Layer 8 of a small transformer language model trained on English Wikipedia (11 layers, counted from 0, width 96).
Take only the direct path to the model's output, skipping the later layers: a vector added to the residual stream pushes a token's score in proportion to its dot product with that token's output vector.

Output vectors of the tokens that the questions are about. A number n stands for (n - 500) times 0.0028.
" have": 636 466 525 511 613 633 441 534 372 565 654 318 384 417 503 425 567 187 426 358 526 375 600 348 468 535 342 476 594 518 768 340 503 584 422 386 537 432 536 348 464 442 496 674 637 627 395 261 502 439 377 436 627 420 485 456 507 512 531 544 483 492 612 396 545 385 701 568 564 567 421 398 640 483 515 309 413 488 566 467 653 841 737 470 572 357 527 633 540 496 471 428 545 592 673 450
"ide": 233 480 419 535 739 370 622 437 529 494 780 552 281 463 475 308 678 425 484 412 387 574 508 363 504 590 554 503 511 477 442 457 694 284 747 419 373 387 637 609 444 581 647 378 521 419 414 532 510 570 580 404 583 390 440 531 497 386 504 511 584 621 580 476 558 379 462 720 693 685 348 611 505 673 295 346 414 557 537 485 649 603 644 546 581 394 426 359 280 526 421 621 705 437 610 92
" loc": 443 399 547 540 332 411 503 505 454 490 619 400 359 318 322 525 455 535 586 479 452 541 556 348 606 614 466 408 451 415 669 604 447 609 551 535 564 362 408 419 509 574 367 482 706 507 320 502 356 545 425 422 628 536 403 439 481 615 536 370 522 599 596 435 510 701 520 404 508 577 338 357 653 580 576 625 561 571 457 515 455 684 612 673 402 576 402 416 509 606 438 358 658 588 629 418
"B": 551 441 531 339 579 582 621 477 483 364 398 554 546 566 515 534 498 282 591 516 611 403 617 391 534 553 674 498 401 463 501 616 540 358 427 482 312 527 365 409 442 404 523 480 503 339 501 487 516 527 682 514 532 369 431 449 495 370 488 488 425 558 511 561 472 651 611 520 747 510 511 538 493 636 432 593 448 542 389 356 556 375 710 473 511 592 568 540 647 411 679 372 405 554 391 522
".": 566 582 615 491 693 500 554 418 458 428 296 551 546 488 398 606 260 635 591 623 647 596 615 537 494 514 524 521 506 306 358 342 589 626 589 611 433 430 451 410 562 567 319 546 340 458 402 458 499 616 320 619 369 455 462 299 499 488 453 667 471 550 311 387 484 517 494 705 413 497 641 434 547 548 479 612 504 443 576 486 604 645 523 449 426 445 593 661 444 599 375 562 606 415 463 297
"Q": 610 384 522 283 492 609 547 603 524 503 580 651 418 594 512 473 614 240 639 332 584 455 506 405 592 285 678 477 394 453 559 445 526 388 474 579 467 509 485 370 527 386 631 456 464 404 522 313 455 459 660 400 566 455 338 437 497 504 522 506 503 608 512 445 406 536 506 541 703 666 671 339 434 349 629 515 535 616 484 327 529 450 653 516 504 440 458 350 589 483 577 486 620 709 356 691
"qu": 704 533 557 391 582 684 261 317 481 499 335 715 294 629 522 492 534 529 505 533 473 556 341 426 498 418 572 420 638 593 492 565 469 511 576 514 429 439 563 315 507 413 738 262 769 390 530 409 444 593 512 523 607 567 416 487 499 563 501 519 586 351 333 404 776 593 221 554 671 551 399 517 456 515 518 528 410 480 438 442 493 790 515 466 433 402 533 363 581 433 510 630 418 371 556 607
"ey": 596 481 546 334 482 658 302 495 701 596 601 650 625 325 381 298 365 355 482 536 421 478 361 379 463 487 636 550 409 468 506 458 596 387 595 545 409 802 431 704 218 689 484 366 424 380 386 225 515 586 453 457 584 424 465 492 504 690 518 462 532 463 668 741 319 437 654 718 592 445 516 743 601 410 636 233 305 443 492 528 448 567 550 491 632 539 643 461 399 484 710 619 413 442 522 386
"ased": 593 508 465 569 458 568 478 587 567 561 399 511 581 471 587 642 696 656 601 525 699 394 518 432 598 473 278 472 420 583 735 614 669 191 305 615 573 479 277 530 500 412 648 417 626 291 371 484 501 160 321 684 465 442 622 670 493 500 544 514 620 455 712 408 445 240 377 489 790 678 464 542 720 319 436 319 469 474 524 248 325 410 632 517 443 539 605 351 426 595 543 377 465 352 483 665
" this": 498 514 572 521 425 654 430 604 394 445 563 416 358 291 420 469 530 302 336 300 554 574 501 530 491 591 352 436 477 478 728 382 589 404 576 504 643 461 542 534 499 419 560 599 584 611 441 512 474 295 644 418 392 550 628 512 512 486 522 476 522 413 678 360 555 555 561 624 539 454 377 468 562 440 393 561 549 744 471 438 714 708 454 576 581 572 557 389 247 438 387 441 475 608 558 512
"ul": 491 385 395 358 600 441 264 460 602 671 525 707 660 376 455 468 648 558 496 557 315 514 342 309 538 669 677 542 676 420 502 509 618 555 374 436 358 399 243 692 493 604 492 516 557 420 528 471 678 454 488 639 512 609 389 391 497 380 508 635 433 625 508 434 736 605 508 652 666 542 392 515 409 383 349 478 594 329 416 456 438 566 512 370 346 442 619 579 491 489 372 579 688 576 413 423
"&": 608 443 437 306 706 430 524 503 538 569 712 451 533 488 316 366 510 421 512 525 590 406 557 466 494 206 645 485 500 509 556 433 551 489 577 480 345 438 449 663 497 296 401 617 577 380 289 310 595 597 728 659 581 512 439 473 494 528 516 461 359 652 497 493 468 411 576 490 786 629 500 545 587 325 393 448 432 582 393 282 454 584 589 473 413 506 543 332 656 519 814 642 487 422 399 629
"K": 455 338 439 303 461 653 615 568 551 455 513 476 561 547 498 598 466 362 563 373 555 462 501 291 566 480 495 561 369 361 427 542 724 441 461 655 422 425 478 444 536 353 556 455 514 470 524 406 469 519 681 390 510 484 455 426 497 501 511 519 553 563 539 668 443 631 672 601 643 488 703 411 385 358 504 581 435 501 354 306 667 425 617 363 635 562 435 548 657 472 549 558 374 480 414 672
" /": 434 535 534 535 579 385 693 410 584 536 669 316 430 469 409 513 473 338 411 378 512 559 420 481 436 446 201 553 363 587 450 682 591 682 376 482 364 548 591 548 519 439 470 583 510 305 456 502 481 502 546 447 413 543 321 585 495 616 517 549 645 481 493 753 505 653 546 309 510 419 581 654 631 502 490 346 505 496 589 489 515 579 375 599 429 428 530 487 428 645 521 561 397 486 522 596
"iz": 429 521 305 282 433 472 430 524 585 747 631 572 273 566 548 564 407 740 391 432 363 501 429 323 564 629 468 511 329 637 582 413 590 537 397 423 659 518 553 585 404 556 758 379 479 597 382 464 440 514 337 574 761 242 525 500 483 616 442 405 381 616 406 555 389 494 589 472 588 543 600 560 485 425 552 615 562 418 612 375 454 693 455 451 513 334 533 393 413 567 276 589 550 710 524 588
"ver": 408 549 428 395 625 479 511 323 596 576 439 641 560 580 508 485 386 607 716 470 394 416 505 499 361 520 499 519 661 718 659 593 485 446 604 673 522 387 546 362 427 593 785 392 525 321 403 283 282 441 592 476 596 544 505 531 500 479 508 496 531 273 558 363 584 674 374 602 604 457 360 317 283 513 372 467 485 526 374 459 547 796 674 495 672 480 638 400 146 311 556 613 478 505 521 662
"est": 365 559 367 399 539 539 413 336 619 440 474 536 193 371 523 385 449 676 544 595 656 438 472 477 509 791 374 461 644 732 507 314 484 447 604 320 465 498 524 522 413 593 478 399 700 405 516 238 579 628 557 625 359 336 544 575 491 251 465 325 594 464 512 524 620 517 559 649 625 486 435 532 598 748 634 408 615 492 426 630 443 345 397 705 564 344 567 360 586 389 519 590 637 562 368 518
"emb": 601 632 622 335 482 325 265 530 292 613 380 653 530 449 331 511 583 359 679 374 261 455 325 264 607 535 576 486 672 659 551 648 557 318 630 486 538 488 474 505 474 548 634 540 545 537 440 382 547 321 500 552 630 656 425 678 493 559 539 372 404 443 407 500 447 289 596 650 760 646 442 395 640 582 548 563 529 491 596 359 390 400 511 585 591 425 416 372 629 363 586 600 428 554 448 463
"ly": 742 486 253 377 375 430 462 700 406 596 361 445 417 564 425 721 401 741 456 554 329 517 360 645 505 526 458 504 290 409 388 469 538 395 373 566 683 632 573 657 412 471 529 571 665 415 382 454 370 641 493 458 318 373 617 579 500 562 479 303 348 390 582 313 504 630 510 544 482 452 669 338 553 558 303 566 680 340 575 570 443 663 489 407 898 573 641 589 305 564 508 496 415 701 444 634
"iss": 284 424 436 203 429 476 450 470 446 580 475 572 517 572 478 487 513 419 409 617 456 594 539 527 504 568 570 516 501 610 689 307 365 270 627 673 650 643 641 581 433 430 621 293 380 401 504 530 570 557 510 452 585 466 630 539 513 598 537 460 625 439 441 412 468 464 488 597 811 468 373 368 433 548 676 580 599 479 350 574 278 511 433 441 510 347 644 261 428 485 503 477 735 410 558 690
" been": 389 453 313 511 442 495 457 521 699 445 573 260 350 368 582 629 573 498 603 146 536 421 441 311 629 399 458 294 624 686 581 195 490 512 385 618 665 380 472 776 431 467 627 783 593 494 210 257 343 596 462 402 590 780 549 562 496 658 539 591 597 488 620 342 477 442 449 593 519 576 380 529 637 600 310 373 551 550 484 334 693 819 592 462 620 448 536 526 276 529 400 597 609 668 425 338
"ade": 668 565 628 416 360 555 480 401 444 589 470 571 623 430 465 450 618 667 541 507 601 409 528 198 629 477 521 497 567 513 529 378 524 261 507 578 678 702 608 798 487 517 567 567 566 425 579 703 623 271 466 324 517 585 541 570 496 308 540 577 540 498 347 515 342 331 247 544 647 536 365 536 299 550 465 379 473 612 528 597 360 578 650 456 477 562 386 365 482 520 504 407 396 435 354 536
"18": 612 522 600 341 641 639 678 636 419 574 439 427 631 538 556 695 645 562 429 341 550 439 601 379 575 420 395 349 354 535 666 578 434 479 587 486 566 467 351 526 418 644 608 545 449 339 511 392 541 578 608 439 502 641 421 496 484 422 517 413 628 566 391 441 356 440 461 530 552 436 594 391 588 394 502 513 393 502 326 393 596 370 560 648 468 527 464 527 350 502 697 601 444 373 513 329
"ust": 446 594 602 143 691 405 378 551 599 580 446 621 459 265 418 588 515 531 533 457 496 616 451 583 545 365 547 587 589 635 431 341 408 508 374 511 669 416 473 858 404 638 662 603 527 410 437 584 632 461 547 674 483 496 359 483 508 377 547 517 520 529 349 449 656 535 601 581 697 451 175 478 418 504 366 637 369 691 452 306 378 632 470 359 448 505 596 441 416 457 710 395 522 293 492 545
"her": 358 588 503 267 496 524 233 221 605 463 451 686 503 417 417 301 537 393 558 666 412 566 229 580 574 368 553 511 475 394 570 615 736 507 672 521 475 365 397 816 687 621 367 541 681 608 452 464 292 364 526 416 511 976 500 517 506 528 530 483 456 598 486 423 303 672 446 529 508 337 394 692 503 503 434 415 415 559 321 639 619 488 525 579 677 506 547 578 301 518 644 341 428 574 417 531
"ative": 486 363 352 406 388 677 411 473 371 529 591 489 430 388 435 543 685 676 505 491 538 495 468 464 663 562 259 480 243 594 514 446 632 524 466 397 474 248 436 530 266 654 417 634 399 205 626 654 448 359 437 502 574 460 587 633 493 336 515 468 448 410 655 753 400 422 520 453 808 556 400 574 665 646 739 627 552 640 286 346 444 576 695 449 695 542 602 389 594 498 292 429 457 646 599 402
"red": 263 620 278 222 606 613 451 806 608 432 568 306 420 427 660 495 518 688 627 355 617 630 579 495 540 689 423 456 220 452 487 516 495 527 499 599 567 767 385 703 528 587 476 296 659 414 352 487 477 419 582 698 531 697 435 635 487 615 480 604 582 515 387 276 678 515 443 402 687 246 484 369 355 423 540 393 586 649 333 471 446 422 576 558 478 421 640 550 491 664 416 617 263 398 326 329
"ity": 752 464 341 420 460 384 503 576 223 389 441 656 483 681 421 422 390 569 314 332 461 502 569 332 520 558 382 512 341 546 491 562 522 558 492 547 594 431 533 659 440 734 514 478 718 418 288 579 495 590 346 599 562 326 666 453 495 582 502 290 621 653 362 640 282 467 352 381 618 405 361 478 598 532 742 526 574 713 372 566 439 620 397 562 745 559 577 672 285 457 388 642 389 659 499 460
"b": 338 630 472 637 503 476 445 392 420 492 252 345 490 489 498 640 614 618 474 550 506 432 475 582 487 424 762 552 503 541 726 706 332 435 506 345 285 617 556 404 328 503 657 455 573 338 349 576 601 657 426 660 712 373 252 466 501 313 501 532 412 387 595 590 618 498 488 640 582 441 572 367 507 535 423 552 339 471 447 528 466 596 507 532 551 529 551 643 497 525 483 445 371 541 534 514
"res": 432 625 298 347 368 778 348 526 611 534 448 395 542 627 554 573 753 722 579 577 480 578 335 458 391 591 368 422 415 448 475 431 650 618 433 464 565 489 661 436 460 541 380 416 403 377 263 537 567 486 606 548 690 775 616 577 478 542 478 342 480 529 509 372 532 372 360 577 617 457 401 267 350 572 571 439 298 657 542 375 477 525 641 493 312 370 582 570 737 540 580 486 427 519 465 568

Each question shows what one neuron of this layer's MLP adds at an activation of 1. A number n stands for (n - 500) times 0.00035.

n16: 579 332 418 464 500 640 652 572 399 529 655 571 449 573 444 434 477 658 714 489 447 557 503 533 573 509 433 586 577 389 423 588 521 457 509 592 486 527 539 387 380 540 485 543 602 421 583 517 538 491 481 503 420 670 353 617 429 354 208 651 586 553 652 418 242 294 334 524 455 530 512 545 688 500 457 468 515 598 568 301 511 461 515 430 477 561 527 532 393 463 457 357 401 516 464 526
Which three tokens does it push up most, strongest first? "ased", "ative", "ade"

n224: 611 505 600 622 602 497 349 687 547 471 417 362 422 434 350 593 586 423 399 503 651 480 556 485 597 431 372 410 447 561 422 623 401 515 543 379 529 514 432 591 508 516 522 552 408 464 815 514 327 497 328 494 437 531 628 475 651 555 513 376 593 449 329 585 568 389 425 577 487 485 401 511 541 533 584 636 488 526 578 592 506 475 563 491 603 485 407 674 469 434 617 511 419 396 307 345
Which of these tokens does it push up most? "18"

n343: 511 564 486 509 458 473 709 513 555 708 518 543 379 489 551 421 692 566 514 598 524 480 629 497 553 464 551 573 536 465 483 664 518 398 332 505 463 446 629 693 517 500 408 304 445 517 492 211 643 671 460 574 470 519 512 580 662 595 409 405 559 620 329 505 505 423 431 557 500 476 578 358 541 445 563 497 515 446 531 400 401 579 429 450 295 634 544 389 477 309 584 403 336 460 483 492
Which of these tokens does it push up most? "&"

n210: 606 442 375 324 475 440 497 515 443 529 442 635 705 491 574 331 553 611 519 549 538 579 393 563 529 578 348 390 515 784 611 433 480 654 547 525 378 358 574 442 549 354 386 527 445 433 503 567 376 481 665 503 572 618 487 615 442 631 532 587 381 609 603 323 574 464 414 551 320 369 395 550 398 375 503 447 319 806 442 564 549 441 480 571 360 554 416 764 571 541 443 585 595 384 435 503
Which two tokens does it push up most, strongest first? "res", "her"

n37: 512 455 518 545 434 512 528 551 445 609 475 609 351 452 408 457 497 674 293 551 437 576 545 462 553 509 467 658 494 342 503 471 579 648 568 631 476 594 562 349 307 603 513 632 518 436 569 474 311 525 466 527 456 550 560 755 460 455 298 544 530 542 479 548 646 421 631 468 554 555 650 434 457 697 321 534 653 348 385 603 476 360 387 463 479 405 416 511 452 352 635 301 244 562 649 483
Which three tokens does it push up most, strongest first? "ly", "ative", "est"

n338: 534 442 686 542 374 427 625 428 589 480 602 565 491 593 559 510 424 576 520 531 532 597 440 551 465 386 564 336 601 486 511 415 610 434 512 721 361 409 525 503 450 511 551 401 423 437 602 453 409 544 473 466 465 407 573 586 188 612 677 412 572 564 421 385 712 579 623 381 564 385 402 576 592 442 384 422 573 545 343 448 430 483 426 404 534 635 581 583 262 342 546 478 624 550 517 587
Which two tokens does it push up most, strongest first? "ver", "iss"

n77: 517 368 343 559 638 649 584 365 512 628 644 576 652 367 461 495 450 536 602 460 629 435 403 525 482 551 675 563 415 415 521 477 351 545 603 361 491 522 403 357 543 447 500 395 703 640 478 441 700 491 508 558 491 390 392 535 424 565 530 416 622 546 465 441 368 309 441 555 510 460 553 694 610 503 512 269 317 471 570 483 428 497 494 479 332 645 522 461 520 462 511 441 684 562 537 500
Which of these tokens does it push up most? "ey"

n113: 365 514 582 542 476 500 574 449 508 599 413 376 453 505 519 604 468 564 630 403 628 538 660 508 469 590 451 509 385 393 435 536 443 535 537 438 344 528 502 410 413 444 757 406 574 500 420 541 374 646 637 453 392 550 464 361 656 678 478 514 449 572 584 385 702 402 510 465 464 471 540 468 515 481 535 479 423 390 583 430 476 454 451 492 594 389 599 509 478 577 491 555 483 532 446 548
Which of these tokens does it push up most? "red"

n205: 508 388 528 443 464 602 503 625 409 572 395 621 460 466 620 384 463 374 531 647 672 423 554 346 439 672 500 548 625 551 330 514 665 480 602 429 579 420 519 427 442 343 578 457 437 489 505 585 380 590 587 408 567 245 503 494 578 353 447 491 541 595 455 555 631 448 560 543 503 410 643 511 426 336 511 402 433 461 259 390 661 533 474 644 556 469 519 500 556 458 639 386 478 440 544 545
Which of these tokens does it push up most? "K"

n174: 511 405 372 518 398 554 412 441 581 482 388 551 356 375 427 510 423 418 497 759 562 627 437 403 479 384 460 413 675 514 451 525 572 389 377 616 534 535 548 405 475 576 466 402 445 677 538 536 610 559 543 599 509 411 586 584 436 757 670 563 419 441 551 489 448 370 477 377 449 381 456 774 442 297 644 470 438 571 568 394 413 503 497 482 534 451 625 516 545 497 519 741 492 524 593 463
Pushed down most: "18"

n30: 566 533 506 602 522 416 469 550 500 460 711 439 478 607 584 453 580 495 411 533 445 480 566 497 347 520 374 587 492 508 506 548 593 619 521 659 635 463 649 431 579 466 515 542 334 572 312 562 468 429 560 511 520 481 360 392 424 473 448 524 446 484 695 364 487 567 547 297 578 447 480 599 525 623 447 625 583 429 617 381 424 560 284 494 266 382 584 628 418 492 363 484 403 569 609 533
Pushed down most: "ey"

n219: 635 369 424 530 548 484 608 444 480 398 535 452 329 466 495 561 418 508 466 536 431 520 479 339 546 500 634 555 495 509 500 577 651 468 185 393 438 431 397 437 406 691 658 589 522 511 441 525 482 617 420 525 512 593 462 775 437 554 426 422 475 375 362 416 438 456 480 414 557 415 575 632 342 470 537 564 655 338 552 561 517 575 556 601 537 425 759 479 690 576 556 555 478 510 514 571
Pushed down most: " this"

n44: 512 381 555 506 457 642 563 506 337 551 421 509 438 637 558 466 670 500 565 569 533 459 500 417 521 527 613 426 523 459 526 421 485 566 425 392 401 514 646 408 526 539 441 397 432 480 508 625 497 575 593 593 354 421 312 317 634 384 458 558 626 516 329 722 497 610 677 492 628 422 447 363 559 350 523 627 461 480 522 506 610 313 564 512 320 645 405 494 494 380 633 350 622 681 468 380
Which two tokens does it push up most, strongest first? "B", "Q"

n142: 546 670 575 605 460 431 389 404 397 539 401 427 529 546 635 667 378 383 614 506 533 500 382 442 425 455 580 356 517 597 260 604 579 470 540 463 532 495 463 460 420 376 509 555 539 377 390 548 663 446 516 514 597 371 548 440 382 410 669 523 580 505 558 398 486 295 700 633 582 394 432 596 497 528 795 478 500 687 617 602 517 454 455 610 564 482 392 492 624 445 434 500 319 519 532 400
Which two tokens does it push up most, strongest first? "emb", "b"

n345: 585 455 500 410 562 535 488 492 673 617 588 565 480 678 538 523 591 421 549 632 621 454 584 533 737 403 537 428 475 446 483 343 434 404 527 469 483 607 433 500 358 416 250 500 506 500 718 459 382 427 537 633 607 351 361 392 377 668 599 695 428 487 415 379 505 676 448 370 564 530 618 477 384 544 557 465 550 441 593 378 587 562 541 404 497 546 519 338 379 463 535 365 481 553 551 418
Which of these tokens does it push up most? "Q"

n344: 623 520 389 554 519 459 403 400 376 472 556 605 503 540 305 386 370 526 416 612 426 522 358 469 511 486 409 376 560 328 530 542 562 536 396 340 530 668 718 568 481 410 552 431 403 500 602 511 430 528 508 328 576 534 559 556 532 315 500 443 561 452 656 535 510 615 470 505 527 341 346 441 528 445 500 554 478 657 559 460 567 591 590 550 495 676 418 513 398 551 549 445 676 538 545 596
Pushed down most: "red"

n143: 503 386 544 470 313 551 500 610 356 451 568 588 744 466 440 571 358 422 535 568 497 742 512 580 383 709 674 569 469 525 481 387 652 368 530 599 437 521 618 424 410 503 611 653 451 491 557 439 658 468 488 319 546 421 510 418 318 318 459 559 509 462 716 392 551 518 411 530 436 578 526 318 429 503 557 440 539 628 140 543 369 587 425 374 378 580 503 548 506 396 506 588 752 380 512 550
Which of these tokens does it push up most? "iss"

n211: 446 455 530 584 377 364 560 474 407 572 554 658 589 358 405 391 530 532 408 563 463 555 584 593 369 424 497 375 503 583 540 450 283 509 445 588 613 566 548 650 452 538 484 624 586 377 471 680 462 459 314 687 529 638 516 319 344 285 460 365 741 426 482 576 503 426 475 575 548 344 636 497 429 524 405 592 786 536 507 393 509 575 582 366 445 707 468 477 365 616 572 453 544 396 500 574
Which of these tokens does it push up most? "ust"

n164: 704 589 429 581 516 393 638 459 508 407 540 525 668 590 490 478 596 547 365 484 340 519 576 639 433 460 414 420 500 390 552 447 549 461 441 458 670 433 543 553 452 555 500 565 556 452 547 551 449 272 626 565 560 587 409 512 414 462 266 306 708 436 579 409 495 333 541 539 359 462 564 462 316 481 538 472 452 527 646 505 484 605 597 604 486 506 531 557 497 440 547 722 607 442 460 365
Pushed down most: "B"

n282: 633 411 636 355 572 447 473 525 535 521 506 401 392 425 605 516 383 570 418 572 401 368 492 294 506 585 296 355 556 523 667 582 451 690 528 450 631 448 606 527 452 337 584 522 401 390 607 701 703 524 342 549 430 638 461 566 286 319 610 680 497 437 491 546 533 356 529 453 536 621 518 506 509 444 547 327 524 609 446 599 494 526 612 455 520 479 636 423 388 532 522 469 440 567 334 538
Which of these tokens does it push up most? "ade"

n277: 527 525 481 471 465 466 531 497 458 398 403 580 353 618 448 416 528 518 425 522 363 494 485 576 345 431 432 613 588 525 553 631 460 610 453 441 461 443 416 691 570 427 497 631 561 487 539 377 489 506 575 451 600 412 309 571 652 544 592 180 355 598 421 526 537 348 583 524 420 742 441 505 380 618 544 523 509 527 416 470 476 465 448 607 678 318 476 503 552 615 565 481 355 543 657 415
Which of these tokens does it push up most? "emb"

n146: 432 448 475 388 534 574 388 553 453 580 545 391 562 670 491 422 422 726 322 482 716 415 460 539 471 597 414 538 334 469 519 473 380 452 567 570 637 661 555 422 613 695 630 453 671 488 626 431 422 532 512 531 516 545 516 762 504 404 468 503 582 503 469 422 462 392 437 565 559 693 519 420 355 587 341 617 404 715 665 409 423 494 494 414 386 200 464 571 479 444 406 425 476 434 289 532
Which two tokens does it push up most, strongest first? "red", "res"

n369: 338 476 546 467 441 486 429 705 422 444 506 480 503 432 427 413 354 473 514 427 433 636 524 446 655 559 537 576 483 296 609 533 566 570 203 461 520 575 407 640 567 465 540 522 550 550 508 592 515 574 326 681 432 564 716 599 583 537 413 658 528 570 330 442 408 406 425 309 423 491 593 685 526 395 491 524 586 596 553 553 573 624 399 374 500 355 527 441 424 637 446 409 461 550 461 441
Pushed down most: "ver"

n320: 453 552 391 566 655 488 503 473 656 503 348 585 456 668 533 480 500 542 500 432 512 373 410 467 349 441 618 656 424 560 592 430 487 401 443 376 628 388 411 648 485 497 540 500 263 615 639 418 510 361 506 581 565 688 549 341 508 594 436 479 433 471 544 500 539 461 275 629 584 450 350 609 296 521 305 441 513 568 534 350 784 373 415 461 606 376 506 565 500 675 566 339 500 558 744 439
Pushed down most: " loc"

n76: 491 295 596 427 547 409 491 571 485 577 305 365 572 426 457 535 599 569 437 541 658 497 566 364 512 385 479 674 729 512 527 314 349 564 336 460 766 579 459 608 488 460 580 503 358 373 426 491 628 494 449 458 575 358 450 445 567 490 474 417 447 629 506 608 469 627 352 534 513 455 764 569 427 483 368 616 571 503 559 447 494 426 516 595 443 351 531 361 462 647 665 584 588 392 512 575
Which of these tokens does it push up most? "ust"

n72: 559 491 339 405 604 574 554 383 399 573 513 543 634 599 524 419 385 491 413 540 398 425 566 326 481 452 313 432 461 475 638 428 409 602 527 550 438 611 646 632 473 686 537 624 527 566 388 584 610 526 410 361 548 533 545 443 557 331 482 411 752 593 512 624 456 584 412 512 448 417 374 361 547 596 519 597 542 341 537 536 503 696 652 351 525 465 704 664 494 711 565 365 385 319 347 497
Which of these tokens does it push up most? "ity"

n370: 550 637 486 562 494 545 397 568 571 640 488 525 422 472 484 435 567 316 522 495 497 404 485 497 411 564 475 466 592 405 348 400 468 566 518 693 494 624 388 446 713 458 413 431 341 505 400 541 459 537 398 245 619 395 393 596 310 416 569 488 576 534 478 526 537 470 618 500 638 607 613 339 633 478 441 534 578 365 727 546 393 481 683 540 536 458 481 624 483 475 558 325 543 505 544 479
Pushed down most: "ity"

n346: 461 427 336 560 433 379 561 537 601 366 597 596 659 416 487 487 426 497 466 433 529 426 617 485 529 609 589 500 404 603 437 530 565 653 391 347 472 420 439 411 464 331 533 677 330 678 610 528 471 523 511 534 359 486 412 573 589 739 615 494 588 527 492 563 583 423 386 414 405 533 497 480 604 585 500 489 491 517 577 597 416 402 453 541 655 509 255 468 341 675 532 358 580 607 494 437
Pushed down most: "qu"

n39: 485 492 604 569 403 525 454 601 618 531 500 455 691 317 401 346 586 511 434 430 447 410 448 321 625 401 538 482 399 305 500 327 438 546 506 615 411 461 389 547 587 458 414 458 437 509 486 598 379 555 690 689 596 471 522 590 438 525 319 566 491 514 488 583 449 546 323 557 563 433 449 701 476 385 524 385 423 609 426 558 676 585 633 658 612 539 644 596 609 470 251 440 575 624 482 600
Which of these tokens does it push up most? "her"

n86: 514 443 492 601 428 468 439 534 503 437 416 458 584 606 606 482 553 505 542 315 553 480 443 675 460 747 517 721 421 506 585 522 353 443 665 636 567 500 351 477 407 545 560 622 524 503 492 418 465 523 608 478 334 568 387 576 526 593 366 599 555 495 559 466 596 435 540 342 569 395 500 391 355 416 362 452 529 376 582 571 608 599 351 672 522 417 564 450 508 464 463 438 787 388 376 547
Pushed down most: "ative"

n97: 335 451 638 570 571 336 468 435 376 494 429 390 475 256 426 441 664 389 633 497 775 557 488 357 361 435 553 302 409 522 440 241 576 519 507 590 528 616 556 453 420 673 436 437 588 646 559 540 474 484 476 553 696 467 454 527 620 698 687 667 494 541 453 468 545 470 605 467 712 241 325 603 353 460 446 524 523 525 572 604 407 444 641 371 509 538 476 559 540 644 503 384 390 453 519 447
Pushed down most: "ly"

n179: 492 573 639 341 478 412 652 562 453 620 458 470 675 514 358 500 489 398 390 470 544 577 515 405 478 565 559 302 415 549 481 540 494 444 558 483 383 598 495 525 487 497 742 640 619 437 454 643 443 441 523 508 540 384 619 438 328 503 591 521 487 403 519 442 534 445 544 497 549 354 652 397 556 706 547 593 390 565 254 513 594 452 438 346 440 636 560 492 530 584 396 529 532 412 293 505
Which two tokens does it push up most, strongest first? "B", "18"

n249: 399 629 548 689 427 462 520 546 653 529 459 446 540 443 384 500 605 348 471 469 468 365 589 533 398 465 514 596 503 600 503 519 369 573 403 423 392 403 455 463 464 619 454 406 583 717 495 599 450 652 484 669 606 445 544 337 616 524 323 440 603 503 703 500 355 599 391 562 599 570 399 172 572 536 594 454 386 450 571 425 486 626 538 424 415 457 459 648 567 503 557 445 530 513 385 556
Pushed down most: "ade"

n74: 497 489 588 612 407 483 443 420 616 479 552 300 397 462 503 584 512 573 414 540 589 485 432 472 506 558 300 550 349 385 396 637 417 641 487 405 362 497 379 582 584 455 525 419 452 364 600 543 482 491 486 299 736 520 512 427 295 550 735 474 437 384 485 628 453 565 720 461 394 443 691 336 635 400 547 497 485 503 436 712 468 494 509 560 570 610 707 497 445 497 416 591 597 644 584 464
Which of these tokens does it push up most? " /"

n324: 325 544 446 386 636 597 340 455 357 371 469 515 485 446 335 414 608 414 678 359 525 597 641 772 469 444 512 623 546 600 376 331 663 433 632 408 425 576 482 508 573 551 423 423 538 671 633 416 544 602 573 444 656 439 398 526 535 340 596 354 673 601 518 639 480 535 485 386 399 474 409 491 503 424 401 511 500 491 575 418 627 577 406 362 384 546 554 336 559 482 472 459 716 486 562 536
Which of these tokens does it push up most? "ide"

n299: 528 381 372 683 552 588 268 555 514 615 460 414 500 669 548 517 330 609 494 486 421 477 526 426 600 486 351 443 535 582 497 486 468 429 557 540 388 450 552 422 538 322 434 442 743 452 252 427 573 537 552 411 549 562 425 470 445 551 796 568 377 555 458 306 410 414 384 367 387 631 531 528 418 505 461 410 497 610 518 552 514 613 613 486 539 568 527 606 483 578 590 505 451 567 486 578
Pushed down most: "ust"

n78: 503 392 487 536 563 432 408 490 492 459 459 421 460 587 370 633 479 497 529 625 562 511 427 692 497 467 484 526 482 524 537 467 334 465 384 312 508 425 365 358 435 329 599 658 472 551 505 556 472 612 537 453 500 518 374 571 580 551 423 801 417 542 511 667 618 497 617 568 521 622 484 442 562 451 405 557 492 518 621 485 492 466 550 495 663 385 402 490 672 434 500 495 456 419 638 384
Which two tokens does it push up most, strongest first? "b", " have"

n40: 385 469 357 381 497 433 444 313 327 506 579 564 500 479 468 579 607 418 380 605 623 543 621 410 472 522 467 600 627 700 528 465 526 509 536 670 597 457 719 424 386 581 608 601 211 485 483 536 522 585 497 449 417 435 522 569 356 373 522 449 536 551 354 588 512 609 463 346 476 536 701 576 578 476 399 356 494 416 377 479 247 602 484 525 603 311 599 439 645 524 616 580 660 441 545 432
Which of these tokens does it push up most? "iss"

n360: 612 449 561 573 374 484 699 622 545 494 654 434 478 541 581 451 591 423 331 519 347 522 670 450 491 423 595 507 460 469 620 572 422 602 524 537 641 411 373 528 614 479 287 487 460 370 343 618 454 634 606 418 376 673 446 351 558 485 424 454 567 404 511 490 581 428 586 471 469 506 685 538 270 409 647 510 611 495 545 500 489 446 537 427 560 475 574 458 402 561 510 508 664 451 497 436
Which of these tokens does it push up most? "18"

n35: 581 617 644 661 477 465 559 512 340 266 568 607 416 369 577 467 419 477 447 624 594 471 452 528 484 546 601 430 411 630 426 492 420 610 506 632 406 597 526 417 595 615 506 473 480 571 550 380 574 468 579 542 566 447 389 548 648 407 409 427 467 537 424 434 488 477 495 460 512 553 487 586 537 581 487 423 579 513 466 434 433 402 579 575 424 737 322 550 412 267 485 416 584 515 389 427
Pushed down most: "res"